Layer 8 of a small transformer language model trained on English Wikipedia (11 layers, counted from 0, width 96).
A neuron's activation on a vector x is ReLU(gate . x) times (in . x), where the dot is the dot product.

Input weights of the MLP neurons that the questions are about. A number n stands for n times 0.0051.
n21 gate: 23 -27 2 -67 1 -9 24 27 45 -14 4 -15 -4 29 3 -10 -1 41 1 -14 -38 -5 -3 17 34 12 -27 -2 -11 -6 47 11 28 8 -24 29 -19 5 20 -19 3 37 -33 37 8 8 -2 -22 -7 -37 -45 18 -2 -1 5 14 -2 61 -54 -1 27 0 18 -22 -12 25 13 5 56 25 -13 12 -37 22 -11 -6 64 -21 -26 -53 -30 28 41 13 31 -21 -15 -26 5 -53 -22 43 -20 21 -6 -30
n79 gate: -17 22 35 37 -27 0 -66 -31 3 34 16 -34 -46 -10 -6 -15 -32 -34 11 6 -1 -15 -38 1 -10 -4 4 -3 0 56 12 4 15 18 21 -20 8 -21 22 27 -18 -18 -15 -9 -2 -13 -12 58 8 43 -27 -68 36 31 -3 17 -10 -25 53 -16 -7 40 7 23 -30 -32 19 23 15 -33 32 -37 24 -65 -28 -1 -12 22 -15 37 13 25 1 14 23 -33 41 -27 -2 10 -13 -34 15 -44 -1 17
n103 gate: 8 -12 11 -8 -13 -5 -17 21 -29 61 8 25 -28 -35 -2 9 -7 3 10 -1 7 -53 0 41 -40 69 -7 -13 20 -43 -23 -8 7 -23 14 12 42 -19 -23 31 9 12 78 11 5 -5 -14 8 49 4 -27 9 35 -6 -27 76 -16 29 -33 -23 24 -38 29 -5 -41 -3 1 -19 28 -43 28 4 -15 -19 -16 65 -2 -23 36 -38 15 49 12 -4 -21 -7 6 -4 -34 -20 -34 23 -4 2 22 17
n141 gate: -5 -29 -31 1 -24 -11 19 -50 -8 -30 -10 4 -15 -3 -8 44 -27 -22 10 39 15 14 -6 -16 7 -35 21 -30 92 20 11 15 2 -31 13 91 34 -13 -2 -24 6 -6 -17 24 2 18 20 4 10 -32 15 29 -31 -17 11 10 19 20 -30 -16 36 -43 -9 9 0 -7 5 -16 1 8 30 -19 21 1 -12 -31 8 -17 -16 4 7 -26 9 -7 4 -28 -19 -38 -1 -24 42 23 -10 41 24 36
n209 gate: -6 -42 11 -32 38 -1 -2 -44 23 19 11 18 36 -18 -13 15 -1 19 18 15 -24 2 1 -11 4 -16 -24 18 4 -10 24 25 -15 -7 -40 -65 -42 70 -15 0 8 -34 14 13 33 -5 -47 -18 -8 -8 -4 41 -5 -36 12 23 -44 -2 23 -43 20 57 -4 7 -7 16 -15 36 21 25 28 22 16 4 7 -12 -16 -13 -18 -28 -60 -20 13 -4 4 12 -44 -31 14 45 17 -28 -8 14 10 27
n232 gate: 14 -35 25 -6 4 -3 -1 -41 -22 13 21 -33 14 -9 -3 -25 0 -21 23 -41 -27 -10 -7 26 44 6 -50 8 8 -32 3 -25 19 16 -37 -17 26 3 -5 -34 -9 -6 -31 3 40 -3 -19 -14 -12 8 38 -16 2 18 42 10 -21 75 42 -2 43 10 -32 29 40 -17 -49 30 -16 63 -28 39 15 25 -25 35 -2 51 -1 -9 39 7 7 -2 0 -3 6 45 -25 1 1 41 -13 -48 3 -34
n314 gate: 21 3 5 55 -9 -15 -20 8 58 12 28 -10 -10 -8 2 -20 4 -49 18 -20 -28 59 -11 -5 -5 9 -43 22 -35 14 -15 15 3 -36 3 -16 46 24 16 -42 -31 3 -11 -34 -1 35 20 6 3 36 -18 26 -21 16 -16 -38 -23 -36 -31 0 5 -37 32 1 3 -49 57 -22 8 -8 -8 -21 6 13 -23 -8 2 10 -13 28 6 -2 35 24 -8 -37 30 11 49 14 11 27 15 -64 17 12
n319 gate: -10 -41 -19 -38 8 26 25 3 3 -3 10 17 41 35 7 35 5 3 -3 5 23 -8 -27 -12 23 -15 43 -6 38 -1 -1 -34 -44 -40 -5 -23 -32 -1 19 71 -38 2 -12 -17 -19 16 17 -16 -9 -19 -18 -28 -19 -7 10 1 -9 -3 -37 23 0 -1 8 -1 -13 -16 34 -14 6 49 50 -2 -31 7 -2 4 18 5 0 -26 -22 0 -6 -2 15 -19 7 10 -22 -3 13 19 15 -44 33 -24
n361 gate: 47 -30 67 12 -43 -11 -8 -16 -5 -17 23 -35 29 13 6 21 11 -16 -36 -39 -12 47 16 -17 -18 9 -30 -21 -12 -62 19 -22 -5 -31 64 0 30 6 -7 -9 -36 -3 -27 -28 18 -29 -5 37 27 19 49 7 -7 2 -18 -18 -19 -2 14 -2 20 11 -37 -25 -20 20 46 12 50 -11 16 17 -20 7 -1 -33 -31 0 9 -1 30 -19 37 -46 4 -31 -16 -10 -39 -62 25 11 75 11 18 10
n21 in: 13 30 23 15 2 27 -46 15 -2 2 -9 -7 -10 -30 7 -22 -61 30 -31 -15 -25 -36 -65 -31 1 34 11 26 15 43 -16 -5 -5 -73 -15 14 19 18 4 -20 -48 12 -28 -18 71 1 -33 15 -40 -40 4 25 -14 -15 46 -5 33 -2 34 -42 1 -2 -5 -36 2 -9 -7 19 -5 14 -3 -55 -18 -10 15 39 -5 22 6 11 2 -25 14 27 -16 36 29 10 16 22 -4 58 -19 -1 32 -38
n79 in: 9 -55 21 22 40 13 -12 6 -39 -19 31 -7 -12 -55 15 -18 -14 -3 -2 14 -18 -5 24 2 -58 4 -19 15 -39 54 -10 -66 68 12 17 43 26 9 -1 -19 -39 -29 -6 3 31 2 -22 -30 10 21 -21 -4 3 -15 -19 54 51 -49 -8 12 -35 -22 2 8 -13 -8 -9 -14 10 -8 -24 -11 24 56 -23 14 -27 36 7 -24 -5 -10 61 -15 -31 10 7 41 40 18 -12 -7 -10 -2 2 -9
n103 in: 53 10 38 -9 5 -10 27 5 -4 -8 -52 -4 17 -52 -14 -62 -8 -33 4 -72 -2 -38 -16 20 5 25 3 45 11 -11 -31 -7 -61 21 17 -44 20 59 13 22 45 -54 10 16 38 29 -31 55 33 37 -17 -12 12 -27 -36 -16 1 3 4 -48 -25 29 6 7 -17 -1 7 -27 31 16 -79 11 -5 5 -8 -1 -10 10 18 -4 -31 19 2 7 -11 -14 60 -11 -17 47 -34 3 7 -8 17 68
n141 in: 18 -4 -4 -24 11 6 -9 11 -36 -2 -26 6 -4 -6 -26 6 -26 33 25 41 26 -16 -13 8 -27 41 -11 -18 23 49 -4 -33 -28 14 43 9 -57 3 7 36 0 -31 -15 16 35 18 -21 7 -42 -32 33 -23 -15 -10 -11 27 9 -54 -7 14 -33 -65 -16 -3 34 18 -19 -4 33 -9 18 -20 -10 -10 -31 -4 26 21 -39 47 -26 47 1 12 25 19 38 -17 4 -10 -4 -12 19 -1 4 -39
n209 in: 11 53 -8 2 2 52 7 27 -14 -24 -22 -1 2 56 15 -17 34 -11 -4 6 17 -40 -10 -31 -20 41 2 -4 -40 39 -14 -44 -46 2 3 -32 35 -6 12 39 -34 28 41 30 -19 -16 -26 -2 -4 16 -9 -14 2 -14 22 50 -2 7 16 38 -18 -24 3 -51 -51 14 25 12 -3 44 7 19 16 -25 -32 -20 13 -24 15 24 -24 18 -47 -20 -8 16 19 -55 -28 -6 -67 30 -29 -37 38 14
n232 in: 43 15 -20 14 -37 -15 -27 69 17 -12 -37 -45 -2 -43 -8 -22 -26 42 -6 -94 -33 18 -4 34 2 20 33 15 -21 18 3 -18 -11 2 19 34 -5 44 11 -13 -10 -6 18 46 -22 0 19 -6 16 -32 -14 3 29 2 10 34 -5 4 -28 24 -54 25 13 -17 -14 -41 18 21 22 54 0 30 46 -3 -31 11 7 -40 1 -52 0 -18 -20 -27 10 -17 55 59 -57 -10 -45 -16 -27 -33 24 10
n314 in: -15 -5 23 -46 45 29 10 13 24 -18 16 22 2 34 -33 -13 70 3 0 4 5 -55 35 8 -26 1 25 -8 -34 8 -34 -16 10 -29 -25 -32 20 -4 -17 4 50 4 10 -86 -14 12 -6 1 -7 -4 -7 14 -18 9 17 19 7 -12 26 -16 -17 4 27 -14 -32 1 3 -28 8 -11 10 -4 -21 6 11 -17 -18 9 -23 58 -28 7 25 20 2 9 13 16 -32 -27 -11 12 52 -14 -24 25
n319 in: -12 -18 20 -16 -4 19 67 -45 13 6 -30 18 5 -8 10 -6 -21 41 17 -8 -12 -7 13 -1 -22 -3 -24 6 -22 -10 2 47 -34 16 -9 18 30 3 38 -10 -14 34 -10 0 -5 -7 1 -8 -3 37 -24 76 12 -52 -54 -19 10 5 -8 9 -28 51 -19 12 -14 -9 41 -30 -10 -28 -18 -12 23 -18 -19 17 10 12 32 -23 -9 3 -66 3 11 15 -16 -37 -24 -4 -19 -2 13 19 27 25
n361 in: 17 8 11 4 8 11 79 -16 -23 6 -18 -47 3 -24 32 -9 64 32 -15 -13 -61 -43 -1 -17 -12 23 -34 -12 29 9 -33 -19 -5 -37 16 -6 5 7 -3 -37 10 21 42 -58 -7 -35 6 27 42 -2 -11 -14 -48 36 20 32 4 -10 -7 -40 -5 4 8 -20 5 8 19 -7 -7 6 9 -7 -44 -11 -34 -28 -56 -2 47 -74 16 21 21 -37 39 37 11 18 3 19 9 51 6 5 -47 -17

Each question shows a token from some text and the vector x that enters the MLP there. A number n stands for n times 0.07.

"ork": 4 2 7 6 18 -2 -10 -19 -16 -2 -1 -22 -2 -4 -11 22 -25 2 14 12 -21 -18 -5 19 13 -7 -8 27 25 -3 8 14 15 24 20 -17 -24 -11 53 -8 -4 -20 -17 -9 -1 38 35 -9 -14 11 -27 30 2 -4 -20 14 36 4 -6 -12 -24 -18 3 -15 4 29 2 -2 -46 -14 16 20 -30 -5 17 29 -6 -20 35 6 -23 1 -11 -15 -34 -14 14 24 18 15 -15 16 -12 -2 7 -28
The three highest activations, in order: n319, n103, n21

" r": -20 19 3 6 16 -43 -13 -11 -8 9 3 15 22 -6 21 -10 -14 23 23 9 -17 -2 27 -3 10 -4 -10 13 35 -7 2 -18 3 -24 4 -20 35 -19 -8 8 -40 -14 -8 -5 21 -7 6 -18 24 -6 4 24 25 -37 22 -12 21 -14 -47 7 9 22 9 7 40 7 7 4 -27 16 -29 14 -30 18 -2 1 26 -17 -14 -7 2 2 -28 -15 14 -15 -9 3 16 -18 19 -24 5 -9 11 -8
The most active neuron and its activation: n319, at about 1.7

"est": -21 -15 12 3 19 -13 -2 -15 -14 -26 -25 -24 -16 30 4 29 -10 12 -4 28 17 -18 -1 4 4 -21 -17 -1 14 2 -22 -6 0 12 16 -35 9 -2 -15 -35 14 11 -14 1 4 24 -14 9 -23 16 -12 1 -23 2 -17 10 5 -8 -7 5 -35 9 9 -8 16 68 1 7 -47 -22 32 27 -1 34 36 -8 -6 -7 16 26 -11 -15 25 8 9 -17 -4 23 -11 19 -23 -8 6 33 12 -11
Which neuron lights up most? n141

" s": -24 -6 4 -10 3 -23 -34 -17 -23 16 -12 30 -14 4 -2 -1 -1 21 26 7 -5 13 -10 5 -3 -9 38 21 10 10 -26 -15 13 3 28 -29 14 -11 -6 8 -19 -9 -8 -56 25 -20 2 28 8 8 -7 13 -5 -8 12 16 -6 15 -26 -4 1 7 -1 -29 10 27 3 13 -18 5 -12 26 11 27 -6 45 -1 -5 -12 -15 25 9 -5 -25 6 -1 -53 16 7 -8 16 -1 12 -5 -3 -14
Which neuron lights up most? n361

"ak": 5 6 9 22 11 -34 -1 20 -2 -1 16 -14 19 29 2 -3 -45 -10 19 2 -5 -30 -31 24 30 -6 -6 13 16 -11 -14 17 8 28 1 -22 3 32 23 -24 12 -10 -26 -10 -9 4 16 6 18 -4 -30 4 1 22 -2 -30 48 -5 -37 0 -6 -26 -12 -11 21 20 -5 -9 -39 -19 7 4 -13 9 -2 7 14 -44 25 16 -21 9 -17 5 -7 -8 5 28 6 -16 9 23 3 5 -1 -14
The most active neuron and its activation: n21, at about 1.1

"age": 5 2 -10 34 11 6 -2 -4 -26 16 -9 -19 28 33 -40 4 -21 26 -5 3 -5 -4 8 14 5 9 -1 7 11 -1 34 20 -1 5 -19 -6 9 -32 35 -9 -20 -15 -37 1 3 -4 18 41 2 9 -32 4 -1 -13 3 -4 33 24 -37 7 -8 33 -18 -17 6 46 -4 -13 -27 13 -18 16 5 -14 28 -7 0 -26 29 -14 -21 11 6 5 2 -5 1 25 1 2 -5 -27 -22 -24 -10 -21
The three highest activations, in order: n319, n232, n21

"ated": 12 -2 19 18 -13 -4 -3 9 -16 -28 -37 -30 -10 -22 -22 15 -42 44 3 -31 15 -14 14 15 19 11 4 21 -1 3 21 11 -2 9 1 -28 14 -21 10 -13 26 -29 -36 -4 18 3 5 18 -10 -4 -25 5 -28 -1 -4 27 18 41 -25 6 3 14 -24 -8 -4 1 -6 28 -32 9 22 34 -2 -3 -8 18 16 -7 6 -9 5 -8 9 -10 20 8 4 11 22 21 -39 -31 -13 2 10 -12
Which neuron lights up most? n232

" a": -36 -4 10 24 7 -9 -12 14 -7 -2 -20 -27 5 -19 -31 -6 -38 34 32 10 -16 3 -15 8 -13 7 -10 5 18 22 -1 21 -6 13 -15 -15 28 -20 -12 -26 9 -11 7 -29 14 7 -19 19 5 40 -7 25 -9 10 18 15 13 3 -65 2 -5 18 6 -1 41 1 -7 -12 -16 -3 -10 -7 15 20 -2 20 5 -22 1 -25 -6 10 11 -19 -1 21 11 -31 9 7 8 7 -3 7 4 5
Which two neurons fire most, strongest first? n103, n21

"ric": -5 -9 6 13 3 -13 -1 -13 -21 25 -2 36 55 18 -21 18 -31 15 -4 6 -23 8 11 -14 28 8 -6 10 7 0 8 6 15 -2 11 7 -24 6 -5 -13 -49 31 -2 6 4 13 26 -7 17 34 -22 -2 12 -1 -1 0 -16 -25 -4 -14 5 5 -1 8 15 19 -29 12 -28 8 15 -1 -14 0 9 -22 -18 -10 33 4 -7 2 -16 -59 -28 17 19 -24 22 5 -26 -22 3 -22 5 13
Which two neurons fire most, strongest first? n319, n209

"ar": 20 5 6 13 21 12 -1 -5 -1 -6 6 -23 0 19 0 6 -26 5 12 -1 -17 -33 6 24 4 5 13 14 1 5 -8 -12 -17 -2 -20 -9 5 2 30 -13 0 1 -19 -14 18 -4 11 19 13 2 -17 19 -1 -4 -22 9 38 23 -50 0 7 -6 -54 6 45 -22 -30 -2 -17 -18 -3 27 -17 5 8 15 13 -16 10 22 -37 12 9 -9 11 21 2 -5 14 10 -48 -13 -25 25 23 -15
Which two neurons fire most, strongest first? n21, n103

"e": -22 23 -14 -26 17 -23 23 -26 1 0 -34 13 25 45 -9 -15 -3 17 17 26 33 16 -27 -14 -10 0 4 10 1 22 0 45 21 0 17 -16 -9 -4 37 9 -6 2 -21 -48 12 -28 -8 -10 23 -23 -21 9 -7 -13 -8 -8 25 6 0 28 -9 -31 -11 -19 3 17 13 16 -20 9 10 24 -20 -5 -18 -3 11 -22 -1 18 4 2 6 -7 9 22 -29 -18 12 -23 -1 -14 -1 -21 6 14
The three highest activations, in order: n319, n141, n209